Layer 9 of a small transformer language model trained on English Wikipedia (16 layers, counted from 0, width 128). Numbers have three digits each and are written without spaces.
Take only the direct path to the model's output, skipping the later layers: a vector added to the residual stream pushes a token's score in proportion to its dot product with that token's output vector.

Output vectors of the tokens that the questions are about. A number n stands for (n - 500) times 0.0023.
"air": 478311480675585629511238290403526648423185676625536568548658369299743378348499503809272481436428488592427466510394478627515265877383798367633759610414522482280387707581369372601590570297507646401603512355475258448470608499375537519675408592719444466589622433436512399530429668461604370298435496704466389577607474358556687520471477407447281391665609530553317540669541364503589629562398
" disease": 387612417311323352518427645208525564354719665477537560434630510452726420388610530512576541578609524361615517508604448405293682570375374312666624627524680242527386579387701633441423466739435502664557246549375503467501555399437542454419403798506268382518548649313587397534512555523608449614398487423465307600736481540734462633420552501698429390605607263635370526236447595562740384357302
"ert": 232313576366300461548267332742353604600353493739375634575415584304667758380505625462286580534407592420556469504648372382605493493317486708564451525652264458310356426581493549488590561444454366429505418383723343737501480526435485486713434648593198433338521590372666186590736375295749440617464497768578568497502511542641307611244680374620405589545723469576429868318501529582564570550489
" certification": 443310432346337633638669459717497483713497387573593322418459770374611638568467526418513781409438524473580835296586481311314584363356573425651516683509419206364208561589686616599372573484668436308408114425413428406489523538644385418532531737461448231641517611389563509681344649377648537349650485589564520388572692213567269654467483411351448496680718444686460752377445509415635439546536
"ef": 388593604434400419457299485333452585612431504472828274402455729500474642524727442535133398670508468364639447542339558331484542665352616528527238608407434426469383364512641509710715555492508355535633150587529276719512509459527627528508458440598554557509455369327540508512746578269656623572448638629475464682569562615622767554290712224417770516518326559464167810566461218365575360376473
" Time": 557735313264577362325401615361529476462486460408591422571416455415563623385546435572472481433542421680354489598640353451324528728550610533589596506383424489489123717401418699734474505506499571470401577570436508478572485380530207424449672428496534529608531572417541736666602552455763510546366426503659442530400562284459373517514577542475619466330590472319561706496572680576578485241403
".": 621550587477502658277602594629381674441415730707430548589308467417420464530357592467505456458291569481505667633573397609301583460428396512385202451538409625682413345636590435514471413601583534621473435555354539616419459583336364553599687559498494416460373331569704448505661265755376702655396558502302495841427352396530446320730438509387369564474365264555650378528484513589542447553645
"°": 539439494474559475382528603563649724433361423383543598459462468383475410407388486405243576354739450294531539691530545569572686435462465614609802550695562523542656599559741569475378638470558307646399287507705274397399420595708471480553485612494344443562431463344660416405599449449636553781563295470359390628519508487431573455551433317448598399580544579254241507390368569625472355522563
" player": 492273412578540649413779398659571742540697427677471507397486600383714451667419478507363594667515628461533487656678563389455256607395461492504555625570390345552396695450677727377255380310558422300364274467374500700560568340516402478314422338443451375593549496315351348536603729532546511442599724551598441404590374473435478572380735607702603725390463324721530595436493378395369455254557
"other": 607450526263696337506657286446385484343696391724693570683574703295677532164527445331358460468730270450562251374536781432354333696609392393480470699657411383516608493635497669643786570569724338377567450256642386414671573350733634484362572436444326453368607593350342280346581460624350556421509686571472283582654584735465262486459635722426573545624542405444460364397561379551665548510306
" Disney": 403398499369597476362551383589756561468527586622482464323563549288515538550496293731419544603596461334413452489572522436572420725436515239629702306457398488576514502545689614761239635764230468426468553434496468196539496249623444432384428471480469628452553555318204485631553581369579453430689540541637609512449516371590567548619640334532521731588574498270425455563438551647593552492360
"IT": 502237417314546587345462588470688456511495580384482256465516595524817510427410456539442593680495479479443567544588352442436596511353582472665445663583300354602369472463513538582463629623501439501387237524529335384565495454734430451606391309671513698381606598522367557514320588469706272573632623603495456509422486718418421460320671460485492736553633455456498561341335455701535595475472
"\"": 454578554483525471476370447515492474252318380573397538705457551613413562308365446314174421449512363671648456370557617335281588452721606670410568512439386195417784779622319471675255621248360450376527447587477510473426671149552734519660483516686569687735567368581350654732582547530483555376561414585649572606487483473605493421569367663393375463386463536719593438606350589520522434418706
"SP": 508395431412488423521605639690671574405537421605588649295524608493705500338510328439362637456507653354386465457542356487483507580552440574701523665500623490389432625490512663471440788500549523609293234474524317345331618551810536449468424523497424546379547543547235444474462631522556373421656487546584578706464618517352423479260674570517463640409632320286454405534567665493426369318493
" colleague": 331404401154501313550442598512616595546638580723426483542466453384658752527412427592302633718792404291720524293391469509415401443416282361604494498758595344424580509505739754249598742564401498498543362490552443606530620390801424464334623423638311364423618384345261490589559574390703456498501578690394565648660433440505432642310570490560291516672649504588350501475490295547561360467370
"idae": 224542562426228242315391502573833797576601648334653731487602543450396418374851176313358745426656525574585427367698396446446660764506431612524551602698547357426430669184590845616304694727566237599525312319353349493727613196698594489389510326472369658399416625254518138470425559282492450551415620595592291684800751261484543468658513233541242542626447465437568377217565674497671421483774
"ren": 237365509328601612577242441492520548492530521438585749499622749719469492430423711529652543560553478633595452290320518620432244526665452560577523477558505308347719381649472400530473400685478245386322663687250306452697529395253584503421428568552445619543574499414548422410425485326495414633560539607541567434649584605634434390452639482434624472733444309447485509655502290463628463541387
"nell": 298277494402283401415510369218597551335577438556533470413521726239471494635626351605531508659473445756676291741507327638255168626749573623526512721543403432305468719328502534530608544540628293580719387684405288418609440557580720491291628465561498341338469652379253218618800603308419577494628454589553470694599624465610598527519622399587605538566567363531233451574346424606556657322446
"bra": 260596556501576627368721446599628648521491398656434520467433631661678542436638541446675341504532772552533614547477716422312365542370466523627513275719659409227641606422473559461600358433553534466517347644764292481453594569414420518392422544527505612550511427601609422543408551345468541429415430567544387495336301407478424495298586434484397482643494378402325653538523672488504568343276
"org": 231370429417214581357481489450823730568311413454622657510493692407409637308538492724532381529624698435567419414505636532549587578410512512559543738716393505387397429477399466713565715566358425595278487583703329308423583488532661485520220254790518493316722222464431273528354435210637444280556582712443556343624694415606632546705528377591567643567547414477529431199426393533660533378648
"cock": 217440571433383658618335538362618746674390328867651308454695457178555597714758355448326469596463396635702376611517702481464392436717548393737564243274651276518642597598474362527535639631545460273546398287499245274386461419513617484532377528447313513422472634374489347574623731242714363499638692623791341570499465367566406467597812228597434473708574353473155593534628339599566705300465
"ym": 432389451424381280700680323357479634498509337613557584548276497497450554383475580551491501517562251681711369474436453461450713693632348430641268535729544340481460414449339530683556638719784505449363433361384335449643513847457498506487312418505441566397438457506430289573494252562704513582440316655427469355537673364584615642559649427641597537663458454476586737322608428431491487367612
" categories": 588571430511311535528526523503387741559594729550481639283537582430444602375585343305396622607696566467580468446786569373313607402660449419564606668489442293420245659492432420296640526680706336365485280503377426138524501538809404389557459426624612462606462406385541537496258413534683602264471347533551522385603548235655365568485793334550412672600798482522436474401539559474478602485525
"maker": 156686367559700627384637392540450604437471574736678514566671420425477637697581417424757533482576556448583627572463436447418274613386301302679353464705381272473599626516632466364432738598308493523307588607584376500612642398586482474370604507380407443463565528443374539383441575310517435327555365736599576357696426464462548445415647482598558540504645423419457398352589277507644457291572
"am": 399429568509563189573467341706513703730518472533485594677187486543523559361663460478321375448340528661665579533340414558674438596609530704440528612514423402464399518595520553384678307260491626546443322501483389598271431550437588526258644582568392525404417501524530382613635477373632587557431617409486561492476625484448653416327474501564639416407524334288573683674345521666542587445448
"mar": 472514589672546412538650470652496659539367381622490525595400543662461585486470509545565571633338561424801427692263412629507615632406377532613596273640555492598545554469470496484672420566465554684696391884567346585455729290595595517223500475481200557432430522534539389416452497409378533545437546507551567332434482752490469449381733314508533427409511373279110531379343418511550402332396
"day": 383625339556704577567313554404336484476481801436370205443555368202491556567289514785267632539206304492623488588518555394543650616700521346715793512635487265614204660507647687745671725155264558697685508547936444512972791313394442534423785614232462661410670414121396579372542392293456076438369627646652770455716450372447387465507542176385521640327537577522104536209347553357664925518377
" families": 538549348408456494645537483475551507489582872545521710345630493527413336515589214454314375629936479585442584617574486563401539525576283374766485636640711367578352322497593542380450603520537412524599253569474469369514708569639576407354425519598291551524482497123481372429528508433602553440479482640415424535629452344515489558665621298387370256639637271676486412452422310668650486486568
"sexual": 455636218443382270619410638372467724448549656646660436273806663402516631448296371563599419654572151360677401530604382430591411695419559320640777489731466293627450519316546660437457502650356460442527086809524320403592672385381623473290472490641409435529706451561465202531224704474574575546385597295525339343637607661762617438489686490493200657553432364620506575429572375553671485658325
" Maryland": 413384451333564264479467543449616409325431627473384413514668545510535616416607372521593526702733352480576487450458447367359286584456437372507736529522421489588318435527557485542527669506461564600522454610626466400518503416692601360468513544503474702503556620364520408376659713292752460506460632399496384504412510740521363519715318371626631568621429303441398577311449632643508565430449

Output weights of attention head 1. The head adds the sum of these rows, row i times number i of z. A number n stands for (n - 500) times 0.0007.
o0: 723483416481402302549497515350529357568665473449333758525659403650388557614487594463530296494468552534699648424522468289541545687519375517186462288525648593367508321814550436509557419586206360360337482528538693439582497527429526719398625461592361685370595375394349583439671433437461411667684438740539397703492478480443655622587543112690320650455353482545411466333706325662439579608534
o1: 477334537610625564503316449427628625800556753602547567600775455502365598568491576558247548455342628821445302452581364616382579427377364492606293439607553508468610450575475522603602671403381607563495648398663563549430305473417470331553345468383578420433200691523248667394488699436700445408459521508702707646374487459437663557525457445428583245572359299494506354355436453621509523318322
o2: 533596423412519769562482528603549382598688276211643377358370672435430507316558460448482360176421491310502414682674660557491664465552689341756811395187707342655433707599438611597367169592289508309521367643451515577409467470614558536436290411502533471513554545387694683698634341600369529324427450547481568635586537591590563398438508585566462212450441611378544506483414403324719804554549
o3: 542392770523717382591394326584644461514309367496447655816605425423554663502319426484745403640574465560601591583420540611483541557329529463329565724505407480523589450816522379244380588572523487387335523487230333518661454686391549526318566404432462380445818552633235482827903407336655387478360455556451576430432436498528354676366597718445285420332592327563414384748224533460448546576494
o4: 376563313732540752471497424390437605306670366340653541631366565659389404557232546673600412636593299543649724441603395418476438469416611450516546432535358687448498316487293508479536607331085536543436486473399496631575557421576436616338380645513467420755575626383588414416538381558425545569632605575684535242361495610234351396466378715552345698525477569627737568779740357356542279394646
o5: 677344449627657377540459437672545574556406355602438636530377404632453651601536561468289383232564381469420594532503716474321275561385250741448646230484310536522644664433496516447613679248475429364765635423630441304383615607447629441615486548606531537803445449458476390432452645662468462461696542511479356575624518568312523565183562439620771277512599496421587351250217508623535753290690
o6: 611676251610738377401552540517436622509526477350641351386742446442526684498525564806603472779337401421494369331681675617808390679529445257375619561164604546708475355389402626546601574762188371502465516710566257373370538660650375593382700469446621484637586343473539418462591385542598449599287514452648303637334581634505719497352556675471581307359378699398330481464421363352511320416312
o7: 692618699407528741581826287351457475606480366424413615712466643562335491473503392412466526346618556600337556535553446537466528747550551666582532670581454572366223456473497413565489516548508562122376611453349311550596466203437352497486338408511533662567270695504542820327552379653344379534492602564416360425411570489329273286478633546443440614397673566613308529544347600643531445786621
o8: 577619391628453567404450377513507530362512449368669738425409650591721341459393802577544419304397250522512508715470421584433581504576545429246553590475436275369410709447595395555439438354472768399565510745592620628347350365631579608613617629767608612498455448652672443500360531618574625346238543528268494268346587392544406377473641455479496360445529574568520404664293554485470643361329
o9: 759504561321495323716632567472252436499513431662676529636471349517288393556450525566441624388708571525394430483593572390457420703518505484555422327766429444558584331670477544474424388495578536187516391214437464707496327713420458514332445337509471423325450395723640268382651469494510559528509530468490465270662548294555452620551489663654564678611509684473468604573584501480523580340546
o10: 426493678505408602310363353482595511609457511353761435536334517391350540364610476520708461583525766446363507687812690600578338392428426539463274281613583515555305510460540514518737407792584599474450526568541352454500557510458650355295511740439414431393557377372608481656577612515397500834540374425423573456524504551405701649481400491619498472448573558078180366484635520426507496395562
o11: 527331496264767406634585468458592486585550368322485496464537443533352368465752770636297513535443484324418433727321472421587530334466705241467500644435332352471511315554519362335472571314618322330383508480345336740591604594547460635274381453402707389520655417616315524461630400493277461521627521452483793437508581495401739700541548686676506642710527465412625437473974693459660520345478
o12: 596508439569503588265343365427649549276341453636384403612292682502262638594536511337358362476498398503308482390594603558651358600601491536605550390387340447811737471589518195437441604325260579418729552219705452363823665285278649779451390450786707761789370472610339520561409338573313625135593629593643577523589832309543409383642344575391472559455523619488511502682399449349619570503557
o13: 457460809579322447561367555448509352599446753328389675463558457598709401356727389670557410459527536522413441426486436544412611544326417450292186429627688302627682671287618800442490421433447392514649555444391277699422371466624447268400374324389708586325541333528321523389570488510316436401645676568535359567556673602642492464660457401538621538694445486553629328474864485530530596562486
o14: 665347616361559627309288523338581343507332280355393480406439547639616715622583622375607602452441448088370583505703604610341201662484383521671574434325535773429608434400440495612393603530580424628539680673515471197545386425513546466680590452607495556417551545575372511495605482601542530594649625455285647547584302489494401333537402457471558556555347502403461555305653508605301591653661
o15: 453425498383420521307531389449488674375573538621789708485248296425551477446196449599589419635576295687656544616644210649682326386355402505437580497578368560390628722616268621451629606486506499123465713749649551404510400642405439763256384605558424593513561365374628651620575651283403526484452680659379369453479377239555361458278662615539415462497410396451631644771455424582436456643524
o16: 508410440362591556521599494496112538494406547669406473450750333480657700413529609499706398485399837320528508540324536429442293429346454660563470563533668544493675529687618381369456453404536731545607451437565415255571540598385367683411496622346724659264533476224385599317435584598648370227509588612448305344478605593437467502294494560653602518674613564462605484494692386517519360552412
o17: 309520660527381586520489618622355677505496442590565611558539556591478544844442618297389271648604598490647426483528380579561559695480606492481420523645475586233835544555218595526324452444527322529599716400438421595705565258195559447134602181565502544537359346388658434720662580460411585494485662373389495518510569566461685505471519597625483317320594246337366492237777305671590367548330
o18: 439341253822806586480703527874768304360391417579541559321290356345336542447462565589477751404712519599269674439462446416617536803263478399473669541460779865628294487419476472351482556412572803398586522583489472393414476423405424405547632669524514340396732596553459267344411188605624421433399560495198556505417440503394598506455527407372445620521712580707597435695270594331360427643497
o19: 573353448335220379429518385639461425512488694451446559702532606605295660448534763383574472609535378678426657461412290313674672361336538208584596337317353453407578421548384640687575592685500498455332561550588615418436566451490281449414425605538567552471391519422469633634411484496337616414208604630759400357387547270625348551782327503616671709674802307510514640274422517739688442460399
o20: 511541506489565259633192721219281508341356474617421441685513378659550382367766544390317337445536640529630420451563598287389605470384453692618251480368547369582638699421440545730547561506583528268500400588427608609285561591466568369587290491364679550707403469679602553421305192741834555431550472457573579460708459465357494529516493311226440537594701598690609636658576459328437437593493
o21: 572665449471340515681645609308570426668523540333335555325305644493438737324321619770314670464556308502371607446434406416593354459625563337429443370430727466422544342602678715812392503688671473546511307632521424309569358240474640364457650379430482442369617485315473445555566545672310433702433409487458697521503520465561787501369391672515359263363517461549514520674725626497633323380674
o22: 432340684358760735684503632459516632478520427549310763429531449668371270324624531279490417517531580385697335407412491462409378550728373426408175497731586519664483681677558700359419505468552325365316389368465480387394357445742662180583589579510541777471379247639467454566589706434535655700131637648625474482394674465203470414773503769488437479513486600629665489397351555294459297587572
o23: 465372396635321574804474555448366534746546713353544617497422413733465324598497418471566522624581746317574684350116429437470449656501427152755617350599494473362409523429574407452862303338413536743570477431376582514263699646439517275526761429735338511487607526423576549686305536288544525751536373673289322601662442246376573494469565557342449593629381262598689367368597122637626506580529
o24: 512452323329318538526370224389580503636607570655584657579598589625448276509671611677587647655800517281482644490567607609367388447412414462629584649349492712517631415607464664246605382359481382427507481549338585601648148678264714399354329368586712315080428623459423315499304492650363304474482752396570429390549574657380425407469601250509694537621441497613591416176471431757594533705720
o25: 456522789478425345797328415518296651210551750568619469423372490253395430286449473330511441581541632600599594315461660566858465493584414498476667428354800464372679530460559415413553534500364464835613560515527612755685430268468456459457488545179384626652539532597581534445650312415457453531547475333673448404590423593553419323494301346403591444716640476518505351275570380478708531553514
o26: 526458376433710640616568528377294694366544713562379169536443756513543521308543650341333503637534614413561430513736302386475505630422462212457359361663505347392385571473584547563582582208496632400480313556365584524535640332651454719684608409384553562444519599593354716602420640550487526637481513726305673669456445555583617487267639516569476605325554580414540235330329405504486586478407
o27: 480482488525718508298633529658437674605407183674677425587571557177745500560466354551621488280570889480503612394738649455501598495660451367453591355459301316289556399634545568518264683627592619344256707186529331622565495561539547699564331308529430543349367408590221353527435481658473377421784337357511454300456558269514564510562902519322513458664742450607567725225452453462430377712597
o28: 634412397319478737576570676720420282587407637493711469474607297489436512440348493400458539554278497235667605445435476679468565386353555373553406476473652566639404271296395391639471627503492452756494454630681615234521553683527599465682317357538531252686306471440492491336511499425440478729547284605483318390436707628656653634583552575363365493566756386511440421667383471635605531356485
o29: 299542610255501276622453594625607288484474346330200696463591584655392657443344561342451305610827527403618602357535590607235571521443597743258663536698558538566497376696589721660473730443399484367541379678601433373662477572494582455693695449393536593565410553415519454480664808403425504544402288414275612265562500298583714346479551375326732458180578407453502590447334571457603495295612
o30: 726509464491579400549422462494644662453487554522604725415707285470696464672593439540613207522386727338420217485424385553486555783630481405646391380397383320422869703592628238619267380435357644584589326496417524438321722686628484323622534575606476373543639536337573405381669494640403352597543733632618483493478337408443862383307551529314442457671455447560348433285482300498526540512361
o31: 390253670613672433391861337536358595771503350749403524450504606527343541357422552482375653738523624521476553421635669570359378429434546388424642574467537528374316335411549419434453345545721438592491608318440442378383507453722346430609328395563572256719506493497582323548315330611537413321498539708776604328448478502480379432369621279640674475533543560493604509487698444531516505684596

Each question shows a token from some text and the vector z that the head gathered there. A number n stands for (n - 500) times 0.0042.

"k": 729439306658448634523588537528643352608462524513548509525410429498612560412385550645615486529372
Which of these tokens does it push down most? " disease"

" as": 587430455486471460414511620462608391443335585547513699393505569375637555422398614555557607494326
Which of these tokens does it push down most? " Disney"

" ": 364341383600477348328490575506464475254243480431573524514469470232587399497416342452590494422617
Which three tokens does it push up most, strongest first? " certification", "ert", " categories"

" |": 548466442423497426513286524374694396507342551124688449459481314501766513406565523263480665520316
Which of these tokens does it push up most? " Maryland"

"0": 455430383597519428552596662550722308429358500559438607520587523330570442406479434423404618383492
Which of these tokens does it push up most? " Time"

" Te": 629529406634463446589571483572643576423469555417646598634614506478938776492292732579679606506786
Which of these tokens does it push up most? " colleague"

"American": 517500408522442363598568449501550490561347602573506563420624604402498727535087684637710583380356
Which of these tokens does it push up most? "IT"

"O": 471477511573478519470544575503553457403392575521626509587438542480624575364366596563470482543377
Which of these tokens does it push down most? "idae"

" place": 579487494398479428443451556422638366421327525281636556455563506444663588499524509399503571532372
Which of these tokens does it push up most? " disease"

"kar": 819433272698534677547626424371594425567458648662619634590362329554606519470394653564661392494359
Which of these tokens does it push down most? " certification"

"ish": 846435319694426697582634477595672266665543469471512553503475369478695620490356504717591468611430
Which of these tokens does it push up most? "maker"

"etti": 578401412626337503534656460401630369625462610584571525465636317458516495535388685789514468553451
Which of these tokens does it push up most? " Disney"

"\n": 740463313265358479715543613237663396525263706556520510323507585525638648088313530323640217412419
Which of these tokens does it push down most? " player"

"9": 569506550470461496538543637543671469666432506227439437479402280612626523430429373427528635501405
Which of these tokens does it push down most? "ert"

" ===": 559477435494457500450408674474676334428367535489575646358526606359561496455442492515475614519349
Which of these tokens does it push up most? "bra"

" to": 478364577557535451345514570666525496472290599457539696467411475397661540530443670576498555365424
Which of these tokens does it push up most? " player"

"ization": 565434463421495477377525620421604368493342615540494638431539557348665494450410598594522606479404
Which two tokens does it push up most, strongest first? "\"", "bra"

" B": 538347530589412669384583547560722362503387719391467469601424415426633472445355463774378548435468
Which of these tokens does it push down most? "sexual"

"gu": 579440450472501475486561626458644361453389616507556606446530525427631483401399602571502554554423
Which of these tokens does it push up most? "bra"

" but": 482544390509583337636393615501665433513387528570519630342564594440528537532433522538468372540450
Which of these tokens does it push up most? "sexual"

"8": 417573528580423462576617638516607368555377572551543511623469489435667528529561575554519440564427
Which of these tokens does it push up most? "air"

"w": 467508405518440382515582499550658446545330631563562559415495578446484579498211581614530556357306
Which of these tokens does it push up most? " Time"

" from": 795663517435454494356525389502648353507546526246513609436675681378794821692324593775644533442433
Which of these tokens does it push up most? "idae"

" Sydney": 601517282448341652647441482455642222649382561406509425208799438324532823482264645515604433638394
Which of these tokens does it push up most? "cock"

"4": 594529375500353624613544566521651305640387588405509417355568417456530554458380518481576546524406
Which of these tokens does it push up most? " Maryland"

" L": 658597409632497497469427571615695577594280620436505818450498496499595431494367439708502693506389
Which of these tokens does it push up most? "org"

"1": 760381463359523581830675532426747338714422580476522509530471476522626528388517708344415420371316
Which of these tokens does it push up most? "day"

" –": 589357507463531429355577603480592333470309488498503591488571566430702590441388520607367561442471
Which of these tokens does it push down most? "day"

" youth": 595459488516564497369546505425732307544459641540437574425588604238732683421395426813681635313459
Which of these tokens does it push up most? "org"

"h": 552402449516462517484506544511661404411351605444487574477425507443647522285414631548578546533478
Which of these tokens does it push down most? "ren"

"3": 727551376404429597578535477462648353542307533429462524502459503453595470238409604517591511419286
Which of these tokens does it push up most? "day"

"===": 280489383358515433491534679401608384470370382512596620319715565312561487546530458356473581302620
Which of these tokens does it push up most? " categories"

" Raja": 674507352532470587554491485565618364435453591459560691556468441457679596442393639543648550550467
Which of these tokens does it push up most? " colleague"

"|": 343288334639492321328498558506452493194216473459587522527484440186557375478436338437617430403662
Which two tokens does it push up most, strongest first? " certification", "ert"

"6": 635421492495312872647569509485814302649196625561485319418401544376584394250429624690758520412228
Which of these tokens does it push up most? "°"

" in": 746380538417462573490350548413547356478402585508511532428471592417552758493311695531565460447338
Which of these tokens does it push down most? "other"

"pu": 542448458430510470375546641420601340469367625546477649415524558343683498476405606601515611476401
Which two tokens does it push up most, strongest first? "\"", "bra"

" Pa": 543499355506642478455584583519603345447409592642489729275537467427673525468356419585555537472499
Which of these tokens does it push up most? "ren"

"2": 366435410503527481565597646447694357472348462545505559447625524316559421505528414358412599315563
Which of these tokens does it push up most? " Time"

" Lo": 773433331687364665556503512581703315674377453579547515472472435456593551416370533685544422523401
Which of these tokens does it push down most? " disease"